Layer 9 of a small transformer language model trained on English Wikipedia (13 layers, counted from 0, width 128). Numbers have three digits each and are written without spaces.
Take only the direct path to the model's output, skipping the later layers: a vector added to the residual stream pushes a token's score in proportion to its dot product with that token's output vector.

Output vectors of the tokens that the questions are about. A number n stands for (n - 500) times 0.0052.
"\n ": 573694462533389514468591661410704614592211503538585540456475493527577391407515308611648589457378549441416678459654573487389500503625321475481446604451497238617388484744528431486534509627456506447476655500523534466403406284368336646487452367440772134267418368635521641589457445387478539469544347462417526562455517516272460541503510426571664438645428848551458571634415513439536542446525
" 202": 469494405422392710293574637586353574536313573485288583466378542408674540422441336289589618513476554539557478549683550434538654354537522430453646458431596566632390443701424542458579609551367424415474409420533273538566467295523680623497569514379545348431691400524291613660527429518527537545368610455387675597448460464451322368641642602635566668490246509500429400478514403537621643551430
" 0": 642519422626303720520422610415422526331353639548452443390397610612572468409595463465614559478399497523393717463500662422383680461437494550569582427503441358569503405664490486568375618487518308475421541477503374414529318403525500386455482523495425543324518439430291593601546400386445455386492503553468471556555469561417386573670537419497385540427440588542455438608510522267457579505477
")": 533511214584438559418471515562532416478527362424466275357512467500451615539390277263687580526690518496557692710527689265510481370774470482601327422733416430549420733623500674535547699525508478582510413603517408607691679378596488589326555602399672295618452451557270403532311463310575359567308697410697635245510524346387400420431555483636479658416458726482304627604706456431606373603496
" served": 451434497483529625482616524517410430452548497554568486398411523495663331298511449302762332500471787659503628644589357382412528492644586358561472410363659396682430387497634656561291638474313457571404356600534537560564403496319386712437363543392598412407595489674546563646412576478618423478562516500445482483476534372410569566434630610563483645594418590540417453387454512460445388506585
" many": 543470463577486629359448486586474586417485485559520479554372414445689468457626564455532488431578544534513573601744330397693560539610425598464425582395685549614525450464541580620370358396469535745520516335497285592440561352537592490554573561463724533409431572500500513684503486536458287579558424415433451557581303575503490389473697595565529486619549408529600337407340558417695437392568
"levision": 733320221638907639382643796470743401343580282504658699457339598556640411477504462302711693426481592496321712592473635672541560450474345424422542391322655413648396479605488746422304352386309652381598755416689406333513660563581779589547588440674748262302746267446585356575376548651433662583521797513433372685440494407569565402530385328424592509603650367177509410571265413653871300492430
"istory": 505314370266583580381382528470837529688540430315443584705423465334612359587630757613648624023668560756227510703721463525446361609390616402417615610381687183550325611540611339693444504321317675562516276514711250578483437373922409606530443427406622550570476385787292581525583526693643348433614622457532437483451082376545389512384635677652614793514495723384344450562439408577478416259642
"iversity": 336556492588484382234480658488351416771715369412447477584255284489388194423452695290478389327464754761384278487504570555642556371549438222485580712166686323423426674451305722444377400627422552521473508684686500611653789381538638557556523636464673431330375592480314759535639683458512358559476526536530606488455574619576358533837634653686645716428603594289576533399458304400431178382350
"ael": 665626245663525292339407442483537495202449640517460516416519362625737368456321463376728725427634374427194618357540319382628415407500457508588537586395319387408307418688802429655525344570486327487579452587674548345463432271667311608247469273389847524422756424696638541494608318496463277338618753653489439552547587240618317714554930313693357470487544492554425296684725504475407414430290
"areer": 490397617520574588142422768389738448318304449598342430441215231636265323432555508164532542452590565504619581257555509479381500562295447458364581638118616268631426627531708546664520381432549424884476471463714312643563734534577382434496773532140811717457714394659391661550636474480651453567600704686583321430580651733508533621637606684566567691455732325708539331388545552538647572605228
" could": 363481386482560618372575401553361189515517493679477302370421436596434375424455681401676483620441606629529719464652352576595560491683436521437549461254550528488453607418553543738391515573383476564241384514526568653533418301438627472475427453374528361488331417527591648626339531473455364379512675570380494482515249393485518472383453414804358585389546630426547522459491491475644400445615
"ues": 712361347741353504514338377325595327382342553519677460613376491402464349349391389464500558122475533696361390384361516650475592348195299290457663456397564394489599614466429564560632475504504441674475382431620232710577544380575467519712430177482783700374430468339415552505349489564657591438401403478428449399465265699256603428496685354537613530661337456567478487647511656641545403306455
".\"": 509546315478631525367361524827552429526646483496413382577682500739408562532483421604533861449716514666588540484427504735431455348535354342368613481313508453467147432609482423654576372613404492402301709533554474478336490183636517475481389543504675139567385402612637511566408689297548310578615797613448562372618141632561442605298586627727623550568545481447496655468374612447788273463546
" ===": 485410042691668349461604591473754376549391490545360565533545259492262490514660447441596465440575460426304891582687417311208313456509398589250336504540686251586386447624359529495315590615428646514304681426580521286465525542330376814437529340433587113556606367509326513598509327427658527295636466642673300362605107278615616443751659719594478491509424762504729573527339838701740291425249
"s)": 682587281745434462332561283656784361625305387366475328452514569407337694546385233366402710464659708584524791755824627300325398214757558320638453339642504559463450731682446699343352617547649504621455425718619304558712654448742495888452862480324539405543467521551369470550500553306712426500513688449620575329484381547311446464600589359730572816345500635293361656681479301513636416611414

Output weights of attention head 0. The head adds the sum of these rows, row i times number i of z. A number n stands for (n - 500) times 0.0014.
o0: 520540540428547707546661543363428431239544697525393527564384727360436436502456454434464403567264541714614539579664635622263587710365370746389725782487503651430613409453463529400466549349664332625305350488474570517682479569318428367642648499517483453497648387498369479434506311677568541401525680602545400628577445570507445341685336654447405354239562496657541363626416322431491771630418
o1: 580639400690506429531369547679508319384329546559632699368582448628609536419438480555517549795555429362711508445554350483507597398421588401450276379317648540564498275753427484689681344814317506353457436460421586343508447499533286533627630566741417828473537510485329455518658578516413566566670547572476452637496520345491392689478620382403467533576486683463492573442498415521446711543415
o2: 580396620613358786746450607381578408635481620582382508234616519363533375412676435434828538548096514573662665461557391265396349454584396546583500600711513304593854524390434710451443553457591508402316484437690666446603451543339488476488537731362608523392501600482289614471736602477325488422543385593560480370644785446253398478767376342452443474367510652647507415437579618489634612333433
o3: 389483430425467542298467345460444561529405386468327527750461351556647484446545505469532493440514465358381485499629310526389355476553628565623572605712565500638320553682555555330470390649393673544554583434368468317536499379464637462670298383646522380537490373317541539551567354440515447581503142354539585339548301683667741480537456587562608522433332541504453646599603521520550311446570
o4: 431440551561317742420535272474262349552642510602454548458462511489348469459483684501473630415431468777531555370584503566583522418542415563345525408357422620403471677276563572503224449531354536600312449626441369602474312339380538270356420431405544449506464502553599417516695670393506321369334705536385590424691451655512572585554480455643304538364607396494426420500478566326535500313459
o5: 492592647794539541697581336382392460515455538551437496404610593514472455254471649643679512514617619535486317516428459689510555561613442279625532687482525383540709418287639455594383384630369450356631260541388737551435255476690619379424298270338334432310197657703608655597323698577387431453511577695281452372441551806395660630346462461514403364477513548654294321590430559422373454500360
o6: 481439540521627200535612802574629669396374498500414491586758591658495460432402458638471542445318518390218518375428520691478262499691442321479512362509537443648381458532608368521528482404663515419476782596457357361393460499518430604561424441565515262619377505365640477591562551533518577496642617512515385440464616420383604688366536638866710482597679502455668388369437754460616550284473
o7: 400576586367645483507557626526603624369463351435515490692446458485669486532389559394402454329635442390398361688396676558555485603597709294577529448546591477483507323538462507467615627345506431587724464544528441443558526643686402528473446467534333434486405493429577380633443508568541611567339605451507511538407748585582478585347408668577718536569383503493586502461458458402454430536605
o8: 577542512638592739494416558395493320572357450422447372375739549430331544269420455636550526627417518632512520367478489600295538332329265531539611391581221448413499434640456421696425423519513504236311550349479708614549384336609525258501542297418424509383479428460389405641581498646586458400570498636391449448659192621329469504387513482555387470508362588915305547705476717455611548489435
o9: 509471498554708598504640434571424511522450468341317567472654716519360573391488568401578485688529311724614617356641765662421421666544556719469714700374757760453576570522447617373531357482576426445402501515544645420576492415629495381486666515677620353841547346492605495291620501463592389561578801517567678421494412544482674329460474567763363466442654324561564532635548459482453694749419
o10: 490347540515352658598495601403365354495606491601375472358387500272572251538527611495518244514372571505465461537546475316565455432509442562515531541568475572661773393385401496467582727401547512551457364520571459411737440518476489529491475383427480668330547502462208496487632426630546606271437776563582465605683688475387564515572531430552244541505452754505512365357487436575393717417488
o11: 588540571455426689368393396506576445540636502471710537605528283439564572544453444586477578508605527450577651487503591445560667346407492592509297399425519598514493624517506463559453379558467475469463500581671501461551541477494627570308740500593524560627375448498424422398464574634266436797468343451559436628464390594471331287449472435334567513473499332599354617674556415391516271420573
o12: 444517184721414250495572589613486451420526609517503447577306340551243420537325460578525469301357762243472539421487309521499268298483351460603427512555393440432392653528433319703558461569573389388570313554312316634589503572581402651762516390418582370609474538525513554410263367558535323239549742821390459632378167414469594523331525371499293331763868679538562429696301587644490649473424
o13: 412422396436605506393506689590491415602243362473670510439654526520780627511578399356563654508523429481556438601439437383465482341435599263545510379528450359516307421685548500478588558335477428347591483462533624577498671365740382487495411619554456275596498597526389532636404527360484516571558485341507559544516607356426299483342374384541599611518337638418493725489494551455645468410623
o14: 532478610489421291515460362570535322394471424507760566406783581590393461373380476514399588451566478336561411217509465587486552400427484598412500349405462549509367518663529581563629321553414593547406615650555591443162444655648652485447555462685614491511785691831636354409519659401260307594515353743404321445499375678598449601570535526390393268600411052454488515552414536445396409556428
o15: 395430608516410337599318493274389626444231399621751428598505441462755551340430503675535488262645499511379395239329351653331449410578550254425712444110228343454584316488583304656398666708459485535529497514256786515442426419533515339375368257479299298210421597621617361606653439662574747516493465727271545777357412729392621724336589227543598338744589481580567539621449752392652483488614
o16: 535492733578608546660416580485503538518518480464552522519444592394383522425456576660542230529367671510511666580293660557596650658529387579456430628522456644400627461253374545523451554295592417508407456430479550446520513605237491583515595472434270707429517422437713341644541468557620672436561640629582597516569443348463450428533673523413404343590640517604671273517551511397339611731485
o17: 519600533547626425434504476544514561371566740452417545612756508653215543477535511730506673483464499553506411294467404747312354610344521543427627492333537527513327512516588378543571235704587572410165891509592550481286415556572510481647511503646601266744405460415593441425425643676479532419657475556583377493533363797605507540553363581690753197598566383425466504371429687621698386393396
o18: 389288479545321523554527685481657537352492383548580568566401635256412618570478608290594293508270652296511571522383411379416507454532721482418375372708433445396680577317590416514510497494583503477447229660570465423658722713320523591584552442578331575442615603407459414769572211567566790444437436573507505539391570321370450580653614385515456403504639668494453368559626354468367485397581
o19: 617721457466455503593575499455580256587346496513476344313691579545406801637594407520361565653350499646516508346502519404425488483378380625447483399675334485494340556571527408395583399639438566483473592473656592724445558389428457262483507629594499478537609577624444436494409577246556270511470450546557635369662393518479269530527403590369327504301365508640398673577574558509518655668481
o20: 443464455716510460529328627676595383662485285398419496476524542340370647300402376461669529379801500398552620675368574429806556531712514438488336448891550313485585528260412752699523580375617512568682512517589530444610519680645405629375653525403535567455311470287613461600379582524520474533409679368670588381505620439477440726284558610721376573461653695577588412392613601550456540601756
o21: 419550594413406442396626457515403635436419613489727446544251389526628420449562534336447474276615586581589302500534335606705474445551591391495581513213446397630493478392764454691323379440370375606602398423347475750598379390569450495472421544401465421362541555605532791483571495544303368542372358288335450582383643386500494389539545332327449603582601361435551352402427423426534429475644
o22: 372604482524381437496616428369528480328394543624519629435230501474537388454473608397466331737483678366412476661604353557569669533568875717531550527686425488641639407441637373665388500399375392544523233359397472691610447375362417525837698435650411568637453331428497857546424265657496469509535317492645477437552448490547612309505513522359401482395512524772614445489439276441409585678653
o23: 458428591659533660535503508374406502641358531641544569307746308490585354289557725427475350421454525580274514512598551381623725488367461625480652470120532619663625208342524519459440627145316560554472507178443447450615393479591575427310508313462544727372630496422287684514642702532389618458610397506479322547609657533435625557566413504503479712507243738488665579392531637480383581447425
o24: 582503791601586207528574679425511736402368322355669480463603494485621368329405418377407392410552626358363331383402637654540462569736654328513520515402577424685684574569461487558500437426598467567735453542439468350374412752602513659500540450416421582394485720472602437434553460713298523614350418442364445452340640544373618518486541516379532486636668220527591189637426570410313549454410
o25: 469262380625668214390369630602445422521457221554474575519521371340482392308411495581388662332767392474266517578605505570540622400542446598351655236406513454485511368364371519528584639304608588564427738555603377514290477503853640551545697444426650599558413547276442483515516493538525484490489784400457408507596440259633558529376529582681458631554536564480812467287288866575438346411599
o26: 469452386798522340589444623620502246553534555547532455295577566511201711370405533536607530647423592485643730437401433445453437397546455461365368355748456295466628569241602486662594422620689533343362413554758590652400379530507481443576761669534393633641531614414489501559524632248573417379609653682585563325546452273409310575590565484590339404460598596665501489472568605587469717480498
o27: 403492516241437557490684294602327536221636777568509540391447646651595560498635461662499670580435471616756475338592308679438452419486590499479726552406318487367399366567701443472635315512466366617336572513593578595468369446470541315742373733675526313538583397848611534463597550581415596453553414639535548698653366620500455426588448516560480394388427294549570553423371445640664474492600
o28: 652600671617646537415696588578202479408389471597554622461558703475539572428571550599502709559523478820613367438440588699543623582634491327449675742217554523519459296325455411569532214482526439315337587503442564476446468254542511333426586538491452475523303395616504393535705659592421463380540741492399589670678399458443431366391457450547430444562691483567510356366326559512664629517519
o29: 617525510466428304284423425555526492457547443438612376587379309608398545545526452637376582432716631555554515413476462519640407318692378496540345448551520438421376518522474455659318344601501500604583653700450417626438556473511435542498243679529624499569360448421612335422526593526522396651454564413556594488613248438465419500443641466433383530579703294512567414478428540454602285370607
o30: 429492628523441431674514659627607300394602369528549377630625466368237472466425680475476544520359547496555511476428408820347421465424321670269541300410467682414645500324424514512419343370741466531330488539435414431404622856239418618526595524557348534455486410362734348605528421567543461561610701593278566435551502464491426451568449706595412316582570405587706313570424524443362461415533
o31: 534541507660537436351472448721379419588576496532603764467584412604441483308345664474481682586578573456510462480421524744721572353441590563472444433371634705502323714386615423542560166451455354424396431579503381434416445425609683544448625359579592538712503395529563518523450575587268499536455434420450607490533456529524577369317390471680662565643546329555517487402439511577491431458513
o32: 535511493431488410580513496536588475742408578484544359338659423654644713658605317523330548686606469415590522512341492389538421550508560474487290538611482530408472532556461216484634560486522526376637660461802482427413492557579429577564518758495454530381411562459479610326418554287410569485419497394696501490526640400383436616345544326519530559491374532518528562321551568591462570546429
o33: 640428487641434496472447240508498551606449679745355526416727419668374425382436556754424389540393406545334642448613623553606726553541458601355422694248737681398498411450512264462317538371449494539348561508599390395485218387483634356531549329516576605585422460454652591370630768588526422581615505670533323383528416555475730540421521552530578411385623477507658481405402665331544420649264
o34: 680577662410460499406675674456488381566491752649501564362682455420611299279602412468617767603227492573468420665678383414349393463492644301349560438412614399661555620485486648429577439627561473305332460361464477377486513228311634505372761477297447561522478464557402581472503603585396478331482029241329614419473670362601645200668303578510708508520569465526494575276389475656661659402511
o35: 589558513490377422536700583626607384397505547460527345184527613535436721368522421461560603825489419600514744561552638419542585444624634461484552594508321464449557295303450589498624492460548395574422496444511496620493632556408525479527649704522503628373436447514599624476482631503468488372538580361615677472579603267372361449386516639558368527321501553627567410410610411481389679553571
o36: 495517492545473389408543363719417442528320474576534533468618525604442563291575448547467828587610597569532576285541447657574451498659562482420471577525618472403472620328584550503406119428450526542413642409281484450344567460491580490555416603593580467483422401514812545489692597490424388522491316476450714355467457359377710519435608501589435375450644349475583422397394546544402482675527
o37: 400465421512622579721471633427309477421505559659445652504454571458419339480555732488494430428635485523509439514380432692445554609366376557327708542191564606486582184266458442553569665279592405507343430482371463493514434659538450500584492423468388619354677422634444515471590456658535694367659799671390455676646616425548507649567486456564433524514456672378686419379346547638345668464400
o38: 498429627467518668409539348402516637450741738569432585713536354486532493452483636604370395432479423480416639639618678601477636653322430667453442457248543728426592486329512556515396607325522517578343488467643322493617425640480391532418535524560556657666465429285390476381461637680476497527541507461599302616527537649679530427546312618551622518301498493512606517464649385412485348317377
o39: 607473707538375487624584526346538653434530556402561440485654416464553478449489382574576502549489632447569561420380383564330440514580546496513502443425475530650669664407656435450448307727543602462468488635587529530430434671509657717515598498501471438464421616494587542446397501691283533602398357527398486603425631642418409452578493397388526324544546335417346371641484490456338358344445
o40: 390438567521756493582426488618475403595461396343559356332553562426414577468524698469438474489479501693559600353639524537532425542473432682446631597256643521581592299485377457645516448285454560493508528382570516567443372553548399379414633589569598690597639461368523534402579714474573445501668721546475572485710342417483462451464613469520214659553655546609602480500525558622534584567491
o41: 461577266595671419512460491448727513439337332608407628667586533521540548535354414398464516416793309337260491718492533339527774527501503481613353419713560325612353292611350597494533689455451532511654578489407482506623625520669529570539600415554471561525319402458347367682332344489492522605582373482545271560304485444629573675436458685450674720463353728341529707462452547585451421545522
o42: 444310482486549431306578440528414792345564553554512537743393527607456431576431487714532462269581567535269498389573580872619458734650438423437494557434498502431424601443715487670375351447602573680422800628400341459479456615439536560589468491614646404561374406407737469470681567700654504495495481532560521504461299425437667565543582608614585358541777363409545242487458594400604374396560
o43: 337640663194484619394685494376265592482627460394639506536308518547722562841704611378465480361547543696574398414441517426633423479478633346532564582309440621624319521517694578453571666394225375791819327452375460620535632301585482564336362516459400401527700486715728388590306548410649591704416428303560800791617577589590367358497547419346504579535373413175500648516614245529551447509706
o44: 434557484594625409582548559297597561444340600538434534539671519800525648650467421590582511713362400583397517462510429484387361514532469424486445661551524344503448378706548264561400501656540553388491565649486531594451485338533387233612356520594403364716280598445401442536523560387609512613721562647530405518680400531342565602582456364683541467454523597585410519571353709395608652390322
o45: 272392501606691371641500548376453521711320323481380452460739568541401431530481683498408351413462398447316505316463646464495490672346555710406625536434509603542442301504407522391669689305412618612590563264358532392356466636591464426609478349614387524472699454498458490395488404413721615430557504753574529516652270560550634844512366600404387554582265609478751638618552536638366715669472
o46: 542491389386330604268362356574542472586700472426352491751354357569587676608415317713481537481478482477540835546498638328601563458698446542508202641896524520335370591659287467527466379638584695492540594588531354310569552261378466362468461736612601524588328462370595323464594470391760464519494565610687607527594176410498496523482650580500497442436550527540473586587545405420689391563555
o47: 467515562279346721433636347591268715343591727625444517650544516519656724552578459624525506617295495456585528536404359725334698537540548466367456547354460729485435464416656294352496283587490488499277648375668413328448446618182548580568482652686388618481433281484626505551597538654422707506565202449448479664393572589532458389642539613594737450372466455444495552543558372498563333337489
o48: 377445616448669449508627672620440463598361388554539381182583805515462681377619562307545584549396403631539330548497523620420488563373655427331865397372391433449404354465555554498668529294502434395434469415408624612242484475536587353507537443436504393414748528718600766568483483268491537384614546372356543344616507290627406461364444472589481679507480539557587541394525583526577617506617
o49: 453551757502364313635551678408566628339275442491905537478511463474798575390424489503520437520359688343498355314325527543493437501550756302498483516397380476561694575439619331577564474482558467415509346436412572396421604709289364653418647405471245675292460513430575470532648503700260627483468298508447445665309740512314560526534598270440612366642631454572570323493528468465377694587467
o50: 566436621505456622412536393763374365396730731519571466425525581456331603352593489599573699511495506640874543590613505705516544558466457480350564490387577489321749548326487529595451309401562357426285428561763592639451287568514525411501582718495576496648524521582647537414449807625357377434541633534448494360543462540571363360480372545558483444328733320760482384467450487472626382373543
o51: 553457629386544469412526573406588434675441606684797392304613432493544605337636370778474452675571534560371568762411665485446567380390581443318551334410292452352563646358528524669557844346600330534473438332557733811412447414489523485376617328249455584514597449649555607552301610516556532390599247402622650523503523213501448365328494369513560632702458428688621646401538507401530541586529
o52: 527479510318408448536520471267439717398393388457553488646470484618811418735579453567411500249637286571501239310568361448395379552550527418558522559224448430606497383769395331483568561800443551655659629512436559424467479512530503423512412536388434476273544713750429323478542506531574621489466312498372616882442386677546520633552431365240628508721381409371343609602418452487631421374436
o53: 657549526721323333394517616266446544362540357866424588471381354492363237711577735409623217427418472620295238628650381324597467544700391482412471491472671374863755447426530635386324598768559616659479344904472408617538647454445488514323487344426535577736440531546408442597449603418688497628600342392575549361540583405679538291852335629268349405625618493446470496375450605320476487343645
o54: 325473474523257552529404304322511635533497637592283452634479461536526563607376607389520311481298493496387687411563341453269374622424583625433536524482529607482515508519640395357395397722470762519338487531461407386512353488326644429569460466685511395393594433507597672490630431352556504525587242667377383382413502560682637551669576472378535439283447587326449640686726378359418451391436
o55: 536360465317571120474368631494619646488430261401680372556473432422430679687542565533368491401437444417298501373406553436457396478342497731429612458400477525403534490551483300458555536298619560577493593461539510564296707516468707457485619606604578665633732516353532401452536196553639606580593418539545488501460363373533526374551515444355642576657511280419646533513416790605499364533509
o56: 214377379548671472644521608416489423631248543490389448482669611538619565412557448707655510620429463305332634448416471541320424524432594467345594628702473508445376359523429346476784726515772600334431648322504600330452422471518402448623526308585330370465408390464483584470384495401660561329772569675691618619748399261505682713426499527653357311539353838549705667356499444600463806702456
o57: 493467427452644412526356589562478529610382375480452613577467594352619357361553584389432398429436518382276534507565519517484518612494537545532636614457643465601484526488343611239534596349529568575506494303368530313527597562424578519471503254397531577418625440381484499551574311455491569458608353377495595441403627369597810500543546549566504582577436600458605637419544486609387555660450
o58: 502465665446525415675488348301334679518539752550562483369443324603693395222547386734328322576437438420392563502504585641423514581446509400458562632239350576433582510398557313494490710334517510610373646291538367566354233679442335447710505485399390610310560590501458652424562617600504417442511289484493434562660596422507665488509529502498571441390404423555717389367466574416353614450204
o59: 415485722354412604566587506398414607452637561488591569489597372614520176559619568382306535595714514590584368561397845643560522565442657442338546473270518900370509526445611530466511637276477290709640501664310401505360533630535422665478358635433428485343635511665558437316473446610428594503255620571530580614513623498359456611647507479450418496476324227353631299448435346533256655434442
o60: 448668571628713344605400479445375394343202348696540719366658591591491364366571766592332690491635395695274221412460382703357638480475448482346780232189563417664426056456610479648483372522288543461165785344509666631124322269500577352546448403571367611489473448571391470634694749550439478460744366569328473365635577563646402526501557582470614629636372477529609461260376743458628416348518
o61: 295445559441458408346467508639423512653752532491471496699414533513323515476415581550494669156361737433787346526327150547571375411408455599281371352517563451453337681441561404765444399546615540359448489485557353461427313390315430636752485644355426357564422437533657588588377446489526454325514535629323379604579352549670395515509421450526603511504706332461594475586325539716739326257705
o62: 402446581382515901572435532547584486428608502571560531591517784262447594359478528522700472321465470536661518597402442634454583465491459280525610405648339355343565331380572663526426660431581369484467438590526745449758455584376547406392348383580409240237484440646629361886598495537486651609511641601378440374477617643489254605415534609568554440239415552668411550541650449369560380496699
o63: 587382340630384541496258430518393389516683563579391510514330366203208396494615559622620419422544489480569564563611400595452606587460314739309551627480634420353768573380337593577434497538553586581396456509613600535420430659388573472532546467356584843379545364471520555390443417623760412429612478703430515382575267440642656511808515491401251403528625479669578461489366681734427437557533

Each question shows a token from some text and the vector z that the head gathered there. A number n stands for (n - 500) times 0.012.

" project": 531522550523528535488488546457565459478489428556538438538502508510517542477467447504543507490386460500483530527492486518481505541523510508575517465497446443531487545421508488494489480433563485
Pushed up most: " 0"

"ol": 488598546531498559528436458545460436520459503566467562466526444549527379551440508533527551437422534521502470574433431543468485510414585412475502435531491429559545531434488481513460559452469476
Pushed down most: "istory"

"oun": 449451486724534469477437481502497566456461600405375499531548412499558466569470434507381561467499547501478465538380462632439507490487564554554519456449405346599532652557464478494506405469375438
Pushed up most: "s)"

" Ad": 439375518520452530552517498418499452453509454498493553511409519540460498478546494510382499510480472464584432463501516547449471508487491388386548553448573648412574496493463545517475537557616536
Which two tokens does it push up most, strongest first? " served", "iversity"

"ot": 480440481550536527451552480494495509388571505442425491490472498556482526508521388557513534457506452398455473464495503546459509487650482438432478526412507414553556465469385440433568524463575422
Pushed up most: "iversity"

" the": 546475500411503463555528482461523496504502519468493532466426551546496564599651474474550558586525479499532519504581528518588506525468475456383446525503581480446509392552405484510575612544489518
Pushed up most: "areer"

" through": 523560563501547547452471566459554438472508448574548432554560481519478511455398473531575491481378498472513528535488421520493445463546517492568525518528469451543455551407514486477488480443569474
Pushed up most: " 0"

" Japan": 432605514457568413486511496472552531446536550582415428491414497532440608501700488481459519527592528511549472510591497493513532395415521426445427514516493509510485509554420541489590612454454480
Pushed down most: ")"

"ud": 481494537604526500482407547494474473578458518482498466449592440517582480482503485541443627583435535594453508610468455520541436528455569577583481459391496486511564599524537474547483497522427582
Which three tokens does it push up most, strongest first? " ===", ".\"", " could"

"c": 434556490533461541520419506468504504551474528534487484481495486490499500527502499493497562467482508528485527582491449545510506546496513506556494457493455479532506530514515485488492519439436526
Pushed up most: "ael"

" N": 382536435457445550543488519424504361618539572595550469570513614447499370555527617511500582510430511419421600582551291485534522532553541616557370580511440556565535452584651470395532526496518582
Pushed down most: "iversity"

",": 464433546435526524567473608398573460665488407594500480556416561556509525589658534397520597493448519449494454504520440561515529563364610410453400452544469540528543419580450475510453497523411570
Which two tokens does it push up most, strongest first? "ues", " ==="

"e,": 446567476568428534515418518464538461624474470560495460521465485448551520465504484474451507443466469548493529553501436525476553545499531583577474438493335501531519565471620537489460439417446540
Which three tokens does it push up most, strongest first? " ===", "\n ", "ael"

" sec": 539496650528475337527497525467524509332648426359387491466536445508433584408619440576547472511506508435712562460515542473487589380466478363433583630358579549475524481511445556471434613513567423
Pushed up most: " 202"

"5.": 468490439692390534513514451498505536549520488492420411448433384536622558498413294505347478379458447566489433457436492558397642495588529570491494408419251453582549615384563569497495409377493363
Pushed up most: "\n "

" c": 494497570553538413495534495419505516323650429406366517418509477593475635399605416590528477493573462430627527450553581464442580414563417374391571609363571495489537487446373505518468657563576398
Pushed up most: " 202"

"CA": 370512629515486420397544529500555550448589450281455320602570854379386441403552647277265502483495603356424572496357437432494598371352375501630302483343489506272393438412467519233432193433651508
Which two tokens does it push up most, strongest first? ")", "s)"

" ac": 471443579521585562521503536477523497467479432460489505415494554562501550546562456422552605512468492517486488523479522521515530548474529435500413430427506439493576462455387458478506565469477496
Which three tokens does it push up most, strongest first? "iversity", " many", "istory"

"an": 434545471542488559465419526459493506503477541541476462463526477492489502520494470477503566447459503512476526580482430542490519509516492500549482467469448482564523521509483487475501543402445526
Which two tokens does it push up most, strongest first? "ael", "\n "

" Pri": 329476421626408274533501276387532456590562441440409488516378460592495391564646315538458617421545604425460387520524397524476517576649442461512474537435356378627545492698433551439525416660370453
Pushed up most: "istory"

"iz": 545416616532558496521468602511470468434530502418447569385494477498454556397567434543479515529509425505586462460534559465499580432425522405402495565323598552486555474466408518491426636591578510
Pushed down most: "ael"

"s": 412545511632524398534419452512483454567539436410432539481436540521511488414592499463468573518528473511533470586492486458546522581473526501563498499357438426474551526557534545428389485597390569
Which two tokens does it push up most, strongest first? " ===", ".\""

" organ": 552399668532516460519503570507498468355590458369411537400501487504448596398588417555485467514510441447662493420537574472478605372457486390360511620322604570487573474454414550483428630574602460
Pushed up most: " 202"

" occ": 450437511510525366517507421522483498442620449423433499535461481543476571417502439549486469463474539437526485515481537483533495513628488492471573570495476520470455517509540535460513439576533410
Pushed up most: " 202"

"vel": 572551480505411428587483541482513386677403647445448687401480470481506441589695533599493622700460518514497487503590469530616453541314563552431408547383589349474471444680424402514488622649384592
Which three tokens does it push up most, strongest first? ".\"", " ===", "areer"

"der": 482431564513602576535494515480541442519424439489512495441466540540479525562540449450527637544400492530386470548530499532519500611469570447519426395403498370528596485466374429493553513452497528
Pushed up most: "iversity"

"P": 394540531416435317364420399443599380605617458144506264566732755326375418365614695264342564417409665392444666518446306315580629249549409610676206551242381514341546350537595593304439238390369585
Which three tokens does it push up most, strongest first? ")", "s)", " ==="

" Ge": 445430445517510468534547488483512470510624561484422505511440527560424492572586484591494553504555496362468478478509440541525432506619459483417483622452524519517478411522493449456621501566522433
Pushed down most: " ==="

" National": 389439505559407445541539414462524495427575527411431500550431505504383484580533420501416526485525542342501448431469458583434486496582479434436506548489426446589550449600427527406546441489468467
Pushed down most: " could"

"a,": 528489527447450543597552522432533386544468516486498585476419609528495507637667532509516559664483501459533539525602486543566488527385486482353451555488605432421463383545428465525530613602526569
Pushed up most: "areer"

" O": 426561464439440550563545436442571424586521565546522535547382544555483387572602546582497565629532563417438544548626384591499432501441528416375484525533551465521503426550520467500588521523513524
Pushed up most: "ael"

"US": 378492546480484484441566504481513507467600464247470351575555818386382387415537620279309524486508569381472553529375439430428636398394401447623300467325490517275450402359471505269476246455635491
Which three tokens does it push up most, strongest first? ")", "s)", " ==="

"ess": 360404525548410452551581403428535493409564603403436532610430546482363502610554481543383503554557539301519451417482452642421454500583440472417527586506463476577583461599459503393601467534506512
Pushed up most: "levision"

"it": 442500540558581528521455524498505488478520531539451471487494413516483580468523477530527520471591431550558551551485481528449424492481516483510504553442512531463556579482487504489508531411508468
Which two tokens does it push up most, strongest first? " could", ".\""

" cre": 440516474620552520452427538469493500502475548491445476421538394567543502484535424567495594455491496598495482586449458528504454520500489502558500499394494477547521586498478478582489566500428523
Pushed up most: ".\""

" F": 357455431622425298567518340404530431588560465426388525488400518563524432523670349539410583453536582424462414520527441495484581527556436471470469525408362395555474462654484578468462445635411449
Pushed up most: "istory"

"es": 412526463512461511514476526372504433576515532593491508571513542486532392531496559552465589506430550435373606549517359559468487544546539536559504529503453496586510532565551393445546501443508524
Pushed up most: "ael"

" has": 433452536472562504587478610397544481591516442635459530509417537538406535528680496444545608484477478479511422513524468530501539594387575410509433468473491534554524438559439469477459584551478549
Pushed down most: " 202"

"up": 481493531558523462528463488522461523481515489515478511490474476593542531572517464518516584479507506573505505592439509533485448548469485450514554483512551485465514548524444492541499504504473490
Pushed up most: " many"

" w": 512501444583560498421399624547439504594472518473432511428593424511502407423473466548508575494515495508500543607416419489502451511429479464547463520361533476510417538518446482445429441499484531
Pushed down most: " served"